Layer 18 of a small transformer language model trained on English Wikipedia (25 layers, counted from 0, width 96).
A neuron's activation on a vector x is GELU(weights . x + bias), where the dot is the dot product.

Input weights of the MLP neurons that the questions are about. A number n stands for (n - 500) times 0.00097.
n9 (bias -0.155): 415,601,267,570,720,521,454,227,557,402,450,504,600,663,807,545,517,658,488,593,467,339,467,352,225,472,512,513,448,299,455,517,574,551,421,560,419,345,663,459,372,338,467,559,557,379,604,426,429,573,483,572,500,839,612,585,618,271,217,732,320,488,229,480,653,352,258,454,544,411,439,508,367,559,727,599,596,607,470,540,811,660,488,643,256,766,475,542,395,451,496,268,802,496,547,415
n17 (bias -0.194): 441,500,552,652,723,381,530,633,610,640,651,370,549,560,409,526,527,491,222,662,724,395,504,613,405,450,325,617,607,578,806,776,342,540,426,275,593,426,252,719,624,455,487,170,551,474,595,449,504,616,517,570,452,609,612,383,517,728,319,609,611,253,726,595,380,595,334,267,631,688,306,351,454,430,536,615,320,372,353,463,301,491,300,695,496,896,517,641,426,326,381,551,587,487,316,468
n29 (bias -0.233): 579,481,492,522,602,672,364,400,245,614,500,476,696,547,459,393,340,492,465,759,461,346,381,577,667,530,481,807,368,758,385,581,566,453,334,269,648,378,747,288,508,549,705,520,648,585,461,244,543,300,189,449,551,513,484,256,662,553,467,539,325,575,636,384,331,575,630,609,559,549,443,476,668,531,419,488,600,262,556,380,512,677,363,324,393,511,473,613,433,401,381,538,627,492,524,453
n44 (bias -0.142): 618,358,420,328,265,716,609,700,504,690,714,649,359,450,637,446,465,375,600,423,500,731,541,364,466,516,387,310,665,394,322,650,563,602,348,422,328,705,824,545,301,654,844,564,508,534,538,575,471,582,538,538,479,874,309,524,471,298,552,555,487,529,586,403,604,399,620,529,644,342,460,496,520,266,496,533,570,487,262,480,23,483,574,563,373,455,373,634,615,302,552,496,687,548,509,329
n47 (bias -0.203): 495,588,357,327,825,321,500,277,500,725,452,674,541,299,596,651,564,564,93,515,615,437,401,465,294,380,247,457,475,481,500,470,379,558,505,206,640,587,485,696,343,330,486,442,594,648,333,321,533,658,495,476,538,852,401,352,761,556,687,485,667,528,746,362,619,344,547,246,368,537,485,660,565,563,896,595,447,453,475,445,720,554,547,139,428,699,601,696,640,86,142,439,482,609,714,535
n48 (bias -0.260): 603,382,555,496,372,368,378,422,583,238,633,389,327,488,269,717,366,516,469,627,579,468,624,463,480,587,421,409,265,417,248,595,293,504,500,536,561,496,798,446,565,479,653,488,492,398,492,384,551,431,162,408,457,327,549,508,703,639,609,524,524,576,389,609,204,787,512,504,437,481,640,532,689,599,673,461,616,777,561,368,399,520,728,547,437,481,358,561,572,260,645,661,599,634,348,544
n68 (bias -0.208): 733,469,496,360,545,440,435,452,517,572,297,551,550,309,436,444,299,442,572,611,691,529,243,543,557,339,649,577,328,737,464,577,305,420,570,446,472,753,350,500,538,572,622,529,408,431,585,296,541,584,455,434,524,312,391,469,702,536,609,574,675,480,654,742,690,766,600,435,793,406,423,438,445,644,287,283,477,520,370,402,617,424,296,529,551,402,361,903,389,384,671,464,582,307,380,560
n83 (bias -0.098): 484,331,245,719,591,576,504,714,513,548,585,424,613,569,663,456,773,629,508,829,280,475,516,615,357,606,606,512,370,500,588,453,313,546,554,371,413,484,734,464,521,619,731,264,612,399,626,580,739,433,426,673,471,451,239,410,357,420,368,500,291,457,397,539,383,426,500,296,631,488,457,537,712,414,185,476,391,395,391,621,546,433,380,733,663,527,197,493,562,504,392,714,516,487,488,270
n84 (bias -0.104): 572,360,406,602,524,276,386,395,824,665,656,565,451,559,595,523,399,520,543,599,524,349,403,299,484,530,436,700,484,453,628,500,386,838,414,757,691,481,508,313,472,562,617,536,338,469,641,504,461,621,488,285,700,573,131,386,614,512,208,492,428,644,569,590,465,489,631,488,385,439,381,468,557,445,496,601,525,403,423,357,472,545,523,488,472,530,807,514,258,604,307,248,625,362,492,670
n85 (bias -0.205): 361,500,433,469,543,301,466,533,326,422,634,671,552,365,336,770,413,478,504,670,626,440,417,403,298,500,593,470,452,437,579,421,199,599,304,849,529,625,725,455,599,628,609,487,669,576,706,347,349,509,317,372,589,625,309,561,598,500,576,628,483,369,700,492,608,464,442,129,436,451,597,589,752,406,487,687,457,346,643,455,638,474,537,458,470,549,466,737,862,405,293,648,362,470,150,434
n87 (bias -0.156): 570,526,341,581,689,552,325,545,524,399,693,294,344,466,392,275,527,329,515,439,595,396,470,456,542,548,493,630,496,542,541,648,496,578,565,473,730,525,898,629,492,484,735,543,444,318,504,623,511,410,388,612,641,191,555,665,600,560,362,442,543,526,260,226,511,548,268,413,594,544,436,846,412,439,233,590,465,549,523,602,531,394,500,317,541,522,359,452,481,496,243,607,504,559,380,507
n92 (bias -0.174): 530,556,637,409,468,517,651,381,575,352,513,287,487,398,519,439,418,609,456,630,447,685,391,161,678,178,509,447,445,594,666,668,804,550,542,382,500,330,723,578,505,388,677,396,204,500,420,544,336,587,536,365,825,724,482,641,422,452,576,554,90,586,474,619,548,564,373,496,298,470,574,383,466,437,714,772,291,623,491,504,287,225,583,701,354,372,366,589,711,413,636,643,316,706,234,598
n107 (bias -0.116): 425,257,845,373,690,545,514,405,350,504,259,724,234,541,706,649,297,640,708,638,591,551,581,471,742,535,289,386,703,220,360,615,354,483,366,579,522,356,533,464,481,366,591,588,428,432,364,549,505,462,560,213,431,675,830,628,313,268,452,505,303,363,429,623,342,728,522,473,500,579,725,500,386,597,318,568,331,654,547,140,505,514,689,537,508,548,550,853,680,356,336,518,584,481,375,272
n124 (bias -0.166): 489,675,484,289,675,411,425,562,550,554,418,181,732,265,570,519,366,584,531,579,559,572,643,611,406,409,406,248,139,449,817,434,625,515,455,440,496,504,645,340,335,603,543,616,315,469,398,562,410,666,727,552,425,500,638,659,722,677,358,615,577,489,416,402,422,708,639,527,791,428,467,536,667,448,389,589,438,543,318,330,693,350,423,492,392,572,409,357,397,446,564,511,481,439,520,576
n130 (bias -0.206): 436,607,504,686,554,298,492,549,509,464,643,436,285,607,586,597,500,437,139,504,434,508,415,736,545,512,575,303,508,719,549,491,662,611,321,345,612,429,559,264,614,294,619,479,556,308,332,415,553,589,442,512,673,761,407,401,524,440,414,533,723,544,520,220,268,622,460,434,609,678,646,637,298,744,741,346,515,252,382,666,542,356,645,492,409,686,409,325,355,589,441,412,540,352,562,701
n148 (bias -0.199): 425,496,638,221,479,664,585,419,457,524,654,424,539,663,556,371,748,583,536,665,842,401,376,377,541,347,441,447,340,447,584,526,733,424,581,554,432,582,250,346,734,555,378,392,668,654,536,532,395,508,488,475,561,674,567,362,508,432,539,418,517,662,385,590,391,735,733,569,365,355,78,562,245,488,675,524,421,520,307,386,512,462,464,754,254,488,422,474,278,388,604,643,527,651,591,474
n164 (bias -0.230): 479,719,400,379,765,320,683,526,565,470,687,718,500,626,692,586,487,634,599,830,304,385,487,746,483,475,186,592,868,417,234,336,426,378,467,451,411,550,612,297,554,641,543,690,573,418,634,449,422,500,553,147,552,433,496,353,428,564,525,386,384,584,356,479,457,508,389,443,591,466,391,394,471,351,696,319,524,216,446,525,687,576,509,461,403,584,609,460,482,432,611,780,508,285,222,850
n183 (bias -0.149): 261,361,588,500,486,555,593,518,446,300,394,573,407,760,485,280,610,676,785,462,783,623,541,539,477,289,469,533,596,640,399,437,182,913,421,638,677,513,776,459,333,320,676,637,500,449,311,491,458,600,580,387,542,332,323,554,414,482,429,833,386,487,486,406,753,723,399,222,663,554,670,514,294,444,539,395,153,606,462,504,941,366,582,542,463,478,430,378,355,418,467,437,473,328,260,693
n202 (bias -0.216): 590,426,424,660,463,678,568,317,198,614,336,404,615,528,298,433,380,488,460,435,380,447,765,655,580,713,747,182,293,379,670,626,417,477,603,434,543,696,479,426,455,416,520,414,579,484,532,615,652,715,593,545,247,469,537,663,496,343,266,569,261,636,625,546,448,689,536,492,458,504,403,573,411,561,315,536,589,560,603,342,759,579,370,464,286,450,512,391,780,429,549,340,372,620,398,626
n210 (bias -0.127): 500,395,593,612,358,354,368,292,484,572,391,435,552,752,565,504,524,548,535,331,582,366,534,553,356,444,571,434,801,609,538,467,496,678,563,436,743,682,368,455,695,288,593,769,367,349,465,634,605,464,323,287,695,679,339,451,334,626,615,657,444,285,643,742,400,422,443,624,566,425,565,630,301,394,512,346,349,392,544,661,516,319,362,602,369,530,676,652,441,523,464,500,642,644,539,410
n213 (bias -0.185): 385,480,589,701,467,355,288,261,725,740,390,589,259,561,401,548,677,513,496,818,659,624,440,517,320,397,563,741,572,336,492,299,489,271,616,467,456,484,584,468,734,483,366,367,448,638,638,532,520,605,393,537,557,513,390,449,794,508,399,636,387,544,583,422,375,351,520,875,558,457,325,438,386,125,547,512,598,532,416,531,417,572,552,344,312,480,496,530,587,688,412,528,708,576,694,421
n217 (bias -0.229): 682,887,751,520,482,461,278,548,680,376,318,205,442,548,523,543,648,585,319,412,378,650,371,659,687,306,420,574,702,286,534,587,414,533,335,683,441,675,487,593,460,240,413,562,590,322,491,333,353,791,571,482,461,538,513,664,602,551,346,302,384,584,424,442,569,533,680,618,521,357,505,808,294,228,381,672,371,384,603,642,562,576,513,461,314,374,539,290,628,761,509,759,441,379,474,576
n261 (bias -0.179): 491,431,594,226,477,778,572,389,476,355,446,290,509,572,533,407,343,840,323,550,433,459,593,416,446,474,427,715,449,500,557,467,458,852,687,312,539,367,537,653,652,556,183,308,553,696,540,469,670,334,396,790,626,687,306,708,304,557,718,378,376,391,443,380,522,358,659,384,568,673,556,568,573,857,598,535,417,500,329,310,413,769,491,239,377,660,568,651,518,478,151,352,599,389,500,488
n275 (bias -0.217): 588,618,676,399,169,366,296,563,649,531,238,410,427,224,490,692,668,472,518,596,695,491,411,481,550,644,452,509,818,541,411,481,381,564,203,379,398,400,347,275,388,381,396,611,376,446,432,562,563,729,514,427,768,450,575,561,355,664,353,711,477,583,720,596,626,356,228,468,552,557,505,486,622,468,699,795,467,661,798,626,718,706,442,423,323,500,450,809,450,340,574,743,408,383,192,337
n283 (bias -0.194): 638,492,799,554,546,533,492,732,469,549,109,582,639,421,574,747,633,560,591,449,442,436,652,548,567,649,524,233,564,450,492,627,570,492,793,304,447,488,603,670,474,565,774,335,394,737,558,512,542,273,559,352,450,340,595,383,565,365,416,416,620,674,646,344,310,548,246,813,377,548,404,449,428,517,216,409,373,368,504,404,581,483,369,462,637,436,249,515,424,197,483,573,492,491,314,500
n287 (bias -0.195): 633,549,438,391,397,581,680,519,388,615,449,610,399,590,303,427,205,548,608,464,504,404,218,713,751,413,534,390,585,815,415,344,577,705,470,664,473,362,432,332,568,611,539,325,373,422,336,654,594,452,330,393,633,672,302,447,698,412,250,516,568,568,515,616,426,617,253,594,626,303,664,512,643,500,475,531,609,519,399,545,280,375,454,370,556,708,579,493,488,204,568,515,500,484,413,572
n311 (bias -0.247): 523,361,444,344,354,531,452,246,631,563,456,392,363,675,563,429,352,369,844,492,432,601,634,358,520,504,78,464,698,428,437,797,665,560,587,296,547,401,680,484,705,546,488,683,641,619,488,433,643,541,504,362,432,491,397,488,659,473,481,561,811,674,570,500,298,600,453,424,367,438,588,500,396,831,605,437,581,579,225,538,520,405,429,484,560,550,348,645,439,547,402,282,400,335,460,493
n324 (bias -0.175): 480,579,605,560,566,352,488,338,608,540,573,627,442,687,265,464,718,692,544,570,504,426,512,347,398,657,469,614,802,402,636,538,492,584,419,508,659,535,400,326,521,700,427,674,416,443,439,312,322,374,512,339,643,692,614,583,389,273,753,595,425,161,449,586,500,488,608,423,446,319,696,640,575,603,653,629,425,540,500,343,363,837,488,435,431,551,500,259,405,160,558,829,461,508,479,515
n334 (bias -0.161): 530,216,500,606,700,151,391,387,751,929,439,723,479,329,454,595,410,415,569,385,679,393,409,431,710,864,610,592,423,403,474,518,323,684,384,742,543,533,715,445,590,445,640,424,328,382,548,440,535,653,416,682,272,279,482,314,739,573,404,571,482,419,517,412,478,584,409,623,471,513,477,438,614,535,285,578,322,613,320,268,348,799,483,518,659,424,500,432,500,367,428,278,538,667,713,540
n364 (bias -0.173): 760,700,379,474,422,552,484,552,466,86,265,669,384,459,346,560,496,396,476,467,695,541,716,436,764,414,355,451,358,153,684,355,633,500,450,533,714,702,521,492,679,287,674,355,444,492,524,636,488,345,623,636,577,397,546,343,757,583,554,582,325,449,405,562,222,367,476,508,589,586,398,410,723,324,551,624,474,552,370,570,616,542,348,390,605,465,512,482,488,628,317,377,433,500,632,594
n366 (bias -0.088): 496,620,696,608,437,565,496,569,348,492,542,536,463,419,451,473,328,781,412,199,488,410,599,524,353,478,604,620,580,391,649,553,500,666,419,643,730,674,579,308,278,593,635,713,337,585,508,633,631,460,457,379,585,402,464,698,545,591,526,281,405,549,564,426,481,314,447,253,665,500,306,649,727,391,423,489,407,354,787,567,421,472,633,531,366,455,348,736,508,432,286,387,429,392,457,679
n375 (bias -0.192): 421,468,752,528,300,471,526,385,405,409,444,461,543,760,656,393,488,557,761,451,593,511,628,531,552,529,400,515,611,676,225,430,626,510,705,496,525,578,542,580,279,481,656,394,266,374,567,562,578,404,447,526,500,386,569,435,649,562,472,617,668,543,533,682,437,436,507,195,443,802,445,444,482,695,492,294,572,294,569,500,671,496,405,575,401,676,478,385,462,522,283,471,432,431,568,768

Each question shows a token from some text and the vector x that enters the MLP there. A number n stands for (n - 500) times 0.013.

"al": 379,448,384,577,577,561,581,491,331,458,678,359,659,437,485,611,614,421,533,523,458,411,748,568,433,616,626,575,418,416,456,347,615,357,292,719,446,458,412,477,337,364,364,443,592,477,535,470,421,429,587,335,466,398,637,554,400,758,477,393,386,460,788,639,519,492,576,631,444,616,548,497,620,492,479,428,633,529,407,456,409,553,513,401,568,436,576,479,416,712,525,452,725,410,409,387
Which neuron fires most, and how strongly? n29, at about 0.53

"e": 448,578,412,408,630,559,496,499,395,467,579,440,523,374,604,575,543,443,593,375,418,474,597,615,198,453,572,543,466,662,452,606,733,394,545,499,605,181,475,481,319,477,481,424,584,494,537,291,582,630,400,415,582,436,680,515,373,383,637,448,624,235,506,555,651,468,655,482,590,523,541,507,608,523,538,545,557,528,469,602,431,362,683,389,640,483,504,486,326,639,501,370,509,422,619,261
Which of these neurons fires most? n9

"y": 605,593,469,441,584,564,741,621,476,461,410,446,593,347,410,516,441,338,652,348,533,555,591,612,310,391,639,603,516,579,429,604,718,433,551,606,514,400,486,398,395,500,516,579,692,369,525,372,569,321,556,496,463,465,449,552,405,594,413,493,688,342,471,655,550,504,471,491,425,454,414,520,487,464,411,597,643,468,749,551,333,420,533,410,682,425,559,363,274,624,426,325,537,471,701,344
The three highest activations, in order: n366, n87, n287

"ear": 388,599,483,584,674,512,514,546,472,443,418,549,641,336,390,426,541,353,478,471,453,351,451,639,458,585,618,385,477,547,585,485,540,535,472,682,573,510,515,471,615,445,194,536,506,491,364,280,543,351,724,392,471,437,472,473,624,484,597,563,487,527,561,526,515,291,511,647,510,683,586,339,406,398,504,511,635,499,618,518,507,495,609,617,727,296,637,352,291,567,546,524,697,534,326,348
Which neuron fires most, and how strongly? n283, at about 0.28

"ir": 360,596,366,661,675,491,562,529,550,518,621,370,662,438,414,388,526,531,553,452,525,489,601,401,342,408,519,421,502,535,410,430,507,467,450,738,322,354,395,412,450,379,268,660,454,304,688,381,517,451,657,585,483,418,362,499,448,615,776,439,524,431,615,501,778,338,453,479,464,601,539,564,440,421,546,609,542,715,485,453,308,548,468,455,588,498,619,607,386,654,337,511,638,399,537,564
Which of these neurons fires most? n261

"o": 430,438,341,508,750,559,602,465,349,390,491,616,487,449,523,478,480,377,606,444,478,533,600,510,440,417,468,409,614,680,448,456,587,469,521,607,538,243,605,671,457,521,453,504,550,397,480,487,628,539,642,467,555,471,645,371,432,618,623,240,385,335,622,690,626,405,550,583,291,518,611,385,579,626,426,422,612,670,444,445,492,533,469,375,524,351,529,492,470,564,342,345,517,395,725,482
Which neuron fires most, and how strongly? n107, at about 1.7

"2": 305,447,424,501,658,568,590,486,359,475,692,433,614,243,270,451,479,394,503,503,625,599,498,504,516,473,483,557,404,614,608,478,645,397,299,583,442,408,394,523,318,599,335,455,530,456,478,375,588,392,569,410,490,403,652,582,483,490,450,414,526,475,635,455,579,377,546,523,419,512,582,505,624,554,671,571,801,599,628,437,690,397,471,490,652,312,420,572,309,640,462,384,645,395,633,492
The two highest activations, in order: n124, n29

" ": 435,394,380,513,681,415,712,583,503,423,561,623,546,421,569,404,541,358,543,459,315,448,638,356,476,349,653,380,493,627,520,386,536,510,494,512,488,263,449,559,501,489,402,478,596,539,467,605,796,603,497,499,449,440,475,478,349,520,601,420,515,388,461,549,525,285,645,540,329,502,470,438,642,500,400,532,572,542,635,455,466,445,609,492,682,398,442,561,423,478,455,531,526,570,728,445
Which of these neurons fires most? n83

"W": 462,554,332,507,627,532,535,480,328,414,632,490,423,331,482,435,578,445,490,438,490,640,572,565,404,526,468,481,507,589,253,351,585,358,497,538,441,313,573,487,466,555,364,424,610,440,516,403,688,507,585,537,502,497,751,553,339,530,569,418,672,240,417,663,572,453,755,457,498,590,570,416,575,566,608,546,428,546,621,581,513,436,538,573,516,309,627,472,294,552,529,434,539,397,653,280
Which of these neurons fires most? n261

"ation ": 521,376,533,463,592,494,672,573,500,360,561,415,713,468,381,341,711,428,483,407,422,400,773,387,455,485,534,430,503,429,456,513,502,582,409,610,475,485,481,391,359,618,493,576,443,427,390,285,675,531,620,519,424,443,505,525,628,436,660,348,513,394,601,565,579,433,459,586,436,484,537,314,550,391,415,397,636,604,521,466,546,555,622,489,576,271,559,580,330,751,518,617,468,526,440,646
The three highest activations, in order: n366, n324, n183

".": 335,396,296,668,600,574,703,415,583,400,471,517,545,461,517,460,470,461,533,600,654,551,546,375,348,389,517,513,514,654,504,546,541,441,484,456,531,341,461,566,513,409,422,543,428,520,403,456,692,398,536,364,507,387,400,466,559,496,487,404,558,401,408,608,702,349,767,504,282,767,407,434,609,478,530,527,655,596,620,642,425,423,529,477,737,258,512,517,437,577,525,501,498,444,389,558
The two highest activations, in order: n92, n84

", ": 339,499,473,772,541,411,502,503,570,528,534,500,570,517,399,372,499,395,518,454,572,495,535,457,443,431,615,538,404,577,496,489,692,469,433,538,526,252,537,576,327,563,387,512,431,481,310,571,818,402,427,531,468,501,455,463,523,499,548,360,517,404,429,570,630,490,703,616,456,566,470,404,579,346,473,532,662,472,550,509,378,401,619,507,555,358,531,492,200,512,567,548,552,571,554,499
Which neuron fires most, and how strongly? n213, at about 1.2

"K": 545,423,392,552,691,379,772,512,487,489,467,421,619,441,434,347,457,374,517,455,639,510,632,610,484,517,568,423,542,537,414,373,597,357,528,532,493,382,433,419,517,533,293,472,796,411,460,510,657,428,456,431,502,417,638,482,322,607,602,560,560,318,444,562,449,428,579,536,412,587,508,340,562,589,508,523,615,523,679,579,487,437,440,569,555,233,592,464,265,613,555,582,371,562,688,351
The two highest activations, in order: n148, n210

"b": 395,242,430,338,746,547,636,556,454,294,567,337,538,569,574,421,523,353,557,374,491,490,652,506,359,483,437,454,537,521,430,434,651,372,453,653,442,429,349,478,557,417,415,532,491,548,365,425,664,532,608,505,528,407,667,487,454,659,524,475,529,419,536,607,545,530,709,613,430,648,475,314,376,513,464,443,385,490,387,521,555,497,527,478,704,367,638,685,415,511,634,504,624,630,516,484
Which of these neurons fires most? n148

"h": 419,553,368,523,668,522,461,653,474,476,696,389,610,358,343,490,597,299,511,297,469,482,571,521,306,608,374,408,391,468,581,595,720,431,584,603,604,472,367,465,547,441,432,441,536,227,361,314,413,417,616,558,476,481,476,583,529,663,542,425,787,556,509,555,509,499,538,648,347,551,613,376,562,467,440,581,443,515,674,582,510,419,610,522,660,454,517,380,333,639,538,505,514,386,716,386
The two highest activations, in order: n124, n130

"and ": 400,334,485,533,646,427,540,530,486,455,590,501,699,477,476,315,582,449,557,313,606,483,615,503,469,350,599,546,550,339,451,526,607,357,421,607,499,445,399,558,388,529,535,571,438,580,424,366,791,515,514,472,518,581,556,496,448,402,664,428,422,392,574,542,579,582,653,640,447,436,502,324,505,432,411,577,507,570,560,544,385,424,594,443,523,150,498,537,374,560,580,460,660,479,493,559
Which of these neurons fires most? n44

"ir ": 464,521,498,559,624,562,574,507,550,406,503,538,643,426,399,422,664,403,461,480,529,419,687,488,340,299,572,372,463,442,448,404,500,439,445,514,450,405,354,419,479,548,379,440,576,412,456,448,857,459,479,507,529,443,514,435,512,494,544,480,479,474,689,543,674,521,705,624,411,605,618,276,558,410,458,642,531,483,502,480,498,471,560,520,458,492,528,437,467,534,466,356,498,449,627,621
Which of these neurons fires most? n202

"an ": 460,369,475,602,641,434,521,529,572,473,647,608,630,429,421,429,466,381,400,502,510,469,542,533,332,295,610,441,558,431,480,525,596,431,451,516,529,469,487,562,458,499,465,544,519,503,394,402,849,484,466,432,500,490,546,521,526,463,573,314,439,388,532,547,504,398,667,660,373,456,610,271,523,433,352,635,553,534,547,538,424,435,568,485,645,274,501,509,518,553,585,486,542,584,471,588
Which of these neurons fires most? n92

"ip": 537,418,272,597,641,558,514,661,450,470,644,455,543,496,518,523,713,327,498,504,579,411,765,613,414,617,395,373,494,498,422,508,703,457,342,548,387,314,402,510,348,425,393,365,414,502,391,321,613,336,576,392,410,404,566,462,515,485,488,497,496,448,725,561,641,318,646,660,467,591,545,545,386,336,515,485,672,414,468,465,381,537,582,524,619,340,536,535,532,459,548,662,645,555,536,494
Which of these neurons fires most? n44

"H": 405,405,404,518,727,390,799,564,281,378,616,430,499,507,554,442,401,362,473,414,622,663,641,497,414,486,495,317,547,458,390,532,648,494,485,590,470,414,467,593,459,424,314,558,542,516,473,465,678,515,483,436,477,505,524,433,520,630,623,445,597,435,460,636,494,501,543,631,261,619,708,247,499,576,519,578,357,545,551,562,480,402,644,572,607,394,424,476,381,575,450,516,470,502,571,403
Which of these neurons fires most? n107

"ve ": 429,416,443,593,614,526,577,513,524,424,647,439,643,505,355,331,565,470,487,413,507,461,720,453,314,379,600,386,382,430,491,455,471,475,470,597,459,426,479,435,486,574,469,576,594,503,418,409,809,470,556,487,510,465,474,463,576,527,587,454,437,408,627,564,575,384,599,627,329,596,550,213,594,442,349,430,581,562,537,515,459,450,531,487,498,297,481,504,506,536,495,566,570,546,572,732
Which neuron fires most, and how strongly? n202, at about 1.2

"ul": 424,533,350,498,617,549,484,546,646,451,393,514,510,392,447,431,579,594,641,576,505,440,603,498,481,506,397,256,458,522,315,419,638,367,363,672,412,390,330,550,492,444,340,454,419,458,503,380,666,516,625,414,514,269,459,391,487,605,627,333,494,464,592,611,595,506,509,558,392,772,514,441,399,308,466,558,759,606,617,688,438,389,498,685,699,416,465,550,492,520,541,479,632,608,534,472
The three highest activations, in order: n275, n364, n213

"The ": 375,477,420,602,588,512,647,514,523,457,534,467,647,490,519,326,696,418,492,389,643,504,667,520,323,342,586,304,385,423,374,510,465,517,524,608,469,369,461,397,389,569,331,461,541,474,415,530,802,535,556,510,540,488,516,413,453,487,616,479,521,449,565,517,519,533,715,522,483,580,677,225,528,462,437,485,499,572,515,574,394,456,582,569,537,405,542,362,486,502,446,468,538,433,642,557
Which neuron fires most, and how strongly? n183, at about 1.1

"r": 399,474,396,360,569,632,503,517,375,540,687,588,492,553,533,445,438,375,690,424,251,555,471,446,323,535,431,546,511,508,617,494,679,364,489,611,615,445,367,351,493,598,474,315,647,425,542,446,516,380,505,482,423,436,379,444,499,489,557,462,566,364,485,588,637,382,583,787,278,555,492,387,341,482,473,591,654,571,711,713,492,597,534,638,592,505,594,453,234,477,570,443,541,532,634,442
The three highest activations, in order: n148, n9, n84

"is ": 417,419,547,582,721,411,671,638,547,476,617,578,589,311,509,319,409,365,493,536,607,516,586,428,391,405,584,518,418,555,503,383,520,322,458,525,639,392,403,458,472,514,488,354,478,423,471,441,716,449,460,519,448,482,612,510,512,507,572,346,539,350,668,489,458,539,748,514,543,365,457,359,297,400,371,600,602,484,586,567,314,605,501,594,756,368,505,601,500,652,617,390,515,517,470,541
The two highest activations, in order: n68, n17

"ich ": 377,391,464,512,580,350,622,647,421,492,632,518,588,444,562,421,589,365,521,457,502,416,490,530,560,384,563,380,558,368,476,568,552,417,399,555,491,397,574,385,180,513,378,548,376,494,498,590,750,509,534,446,560,610,474,488,356,553,664,383,484,400,689,507,570,566,756,640,522,472,443,329,521,460,357,603,546,582,561,513,469,354,659,505,625,282,574,524,291,572,488,486,575,464,541,550
Which of these neurons fires most? n44

"d": 432,282,547,569,646,428,654,577,492,394,495,471,636,480,455,359,536,355,542,444,560,498,744,595,426,465,623,402,500,466,522,431,521,247,445,605,395,507,483,475,358,539,181,413,534,537,473,534,689,534,352,315,488,453,572,495,414,809,660,421,424,438,495,631,616,465,593,599,459,673,544,397,491,557,541,485,502,545,580,466,470,450,469,453,545,385,581,737,336,457,586,406,617,545,526,356
Which of these neurons fires most? n210

"ic": 425,600,312,666,571,499,707,695,602,532,646,594,556,478,422,490,398,380,470,566,458,409,624,500,563,489,535,391,536,619,382,471,446,509,500,675,468,484,394,599,420,506,146,453,437,314,567,413,529,287,512,458,603,556,453,512,434,674,626,405,586,352,661,563,643,478,543,467,341,749,497,406,445,386,523,456,600,576,492,584,301,308,510,383,520,362,447,701,412,609,462,571,639,618,414,397
Which of these neurons fires most? n17

"g": 511,482,463,407,733,536,569,766,328,465,692,532,635,527,388,562,471,377,507,370,353,532,468,613,194,509,546,496,396,578,347,565,648,422,493,504,566,411,389,488,263,493,309,475,515,476,473,388,469,346,698,428,609,437,478,666,567,706,532,465,710,598,576,493,461,395,508,543,449,573,502,317,561,494,520,592,623,469,663,529,452,512,580,616,414,311,668,358,348,457,548,433,623,441,577,401
The two highest activations, in order: n366, n124

"en": 376,689,220,666,518,618,431,529,552,490,701,581,633,365,368,467,515,296,570,460,503,420,544,627,258,511,508,548,590,539,470,527,554,469,505,562,551,204,478,503,373,511,429,354,635,331,390,352,530,346,534,359,609,541,600,547,502,496,547,521,462,343,643,494,576,544,585,455,489,633,662,512,450,562,636,482,691,367,650,457,570,327,582,496,600,299,492,447,347,597,492,300,594,520,627,485
The three highest activations, in order: n130, n9, n29

"ar": 468,511,537,473,497,556,518,556,485,404,627,479,624,541,527,472,533,295,595,506,517,419,654,574,318,568,362,481,408,431,300,621,681,583,542,472,517,219,274,476,486,305,405,366,783,529,489,339,464,335,749,505,433,407,546,447,447,574,486,576,412,440,631,618,645,406,581,687,509,560,535,396,537,311,438,526,553,572,604,587,470,301,644,555,608,441,520,297,382,545,575,423,630,630,654,547
The two highest activations, in order: n148, n364

"3": 280,503,390,550,653,621,575,520,431,459,687,538,598,263,256,458,509,348,588,457,643,616,504,478,469,421,453,502,472,576,562,468,574,398,357,618,457,497,381,483,339,607,339,453,514,437,495,404,599,352,520,394,512,467,657,620,521,569,385,458,455,450,604,525,575,355,591,563,418,577,550,534,611,646,629,512,795,549,576,436,659,390,430,452,651,335,388,562,235,560,412,381,644,468,634,452
The two highest activations, in order: n124, n29

"y ": 497,401,475,514,687,390,558,529,599,442,591,514,611,390,432,382,523,533,544,357,591,484,594,496,422,374,627,477,568,303,450,395,536,354,429,574,482,505,492,516,329,479,536,541,478,343,430,403,793,464,475,513,534,483,548,443,526,504,538,467,486,480,569,487,731,514,673,510,423,469,467,255,535,395,346,604,717,492,413,608,325,631,551,504,611,314,514,545,412,608,578,422,555,510,540,654
The two highest activations, in order: n334, n44

"0": 255,532,378,582,654,576,401,460,360,494,699,557,484,248,266,486,480,452,607,478,574,628,517,546,438,410,439,467,558,694,587,369,674,448,420,593,538,456,367,477,347,586,352,479,465,426,487,414,616,376,511,363,478,439,604,514,535,525,453,415,449,461,635,520,563,332,574,571,384,593,602,529,695,582,557,581,768,596,592,455,544,501,529,399,631,409,513,581,239,586,377,434,635,405,603,412
Which of these neurons fires most? n29

"m": 478,394,386,653,762,474,599,542,533,480,610,491,611,472,440,175,620,417,619,475,386,381,654,472,430,506,478,497,403,577,464,484,601,430,358,551,490,359,356,591,603,494,406,451,574,342,395,341,547,399,372,378,516,520,436,530,515,500,552,367,781,328,678,571,656,403,575,493,416,471,612,486,527,316,568,552,694,639,654,466,530,581,530,433,650,552,504,514,374,497,353,555,630,525,281,578
Which of these neurons fires most? n324

"t ": 371,422,329,543,615,537,612,523,421,389,774,594,685,369,448,404,562,456,573,516,421,400,633,537,423,375,648,481,438,451,492,535,504,195,327,509,580,581,494,489,493,665,481,363,501,354,522,395,702,522,589,607,457,372,622,609,391,488,526,283,619,458,631,456,575,532,588,712,410,483,487,397,493,372,403,560,577,599,581,384,412,470,597,535,581,416,470,494,569,746,517,370,481,431,481,459
The two highest activations, in order: n202, n83

"sh": 483,452,572,490,500,544,650,504,521,277,526,377,629,435,630,549,661,281,636,337,442,659,728,559,368,632,373,363,533,507,407,578,548,358,476,448,447,428,522,588,500,463,492,481,528,399,332,424,575,363,548,415,442,262,409,460,576,627,537,312,495,454,576,557,669,539,578,531,443,508,572,490,446,533,456,541,590,421,379,640,502,392,819,446,731,480,442,459,315,610,482,588,530,562,438,620
Which of these neurons fires most? n311

"ed": 339,420,467,563,562,541,743,432,465,582,548,329,677,418,484,390,461,504,645,497,414,345,680,526,250,444,633,440,543,520,333,453,599,472,498,670,432,502,480,367,480,451,359,540,570,412,590,485,507,580,428,368,550,453,673,688,377,614,618,376,623,507,532,670,528,364,538,501,554,637,396,509,528,474,525,504,573,498,607,517,451,448,524,590,679,261,589,334,291,526,736,389,455,562,562,253
Which of these neurons fires most? n210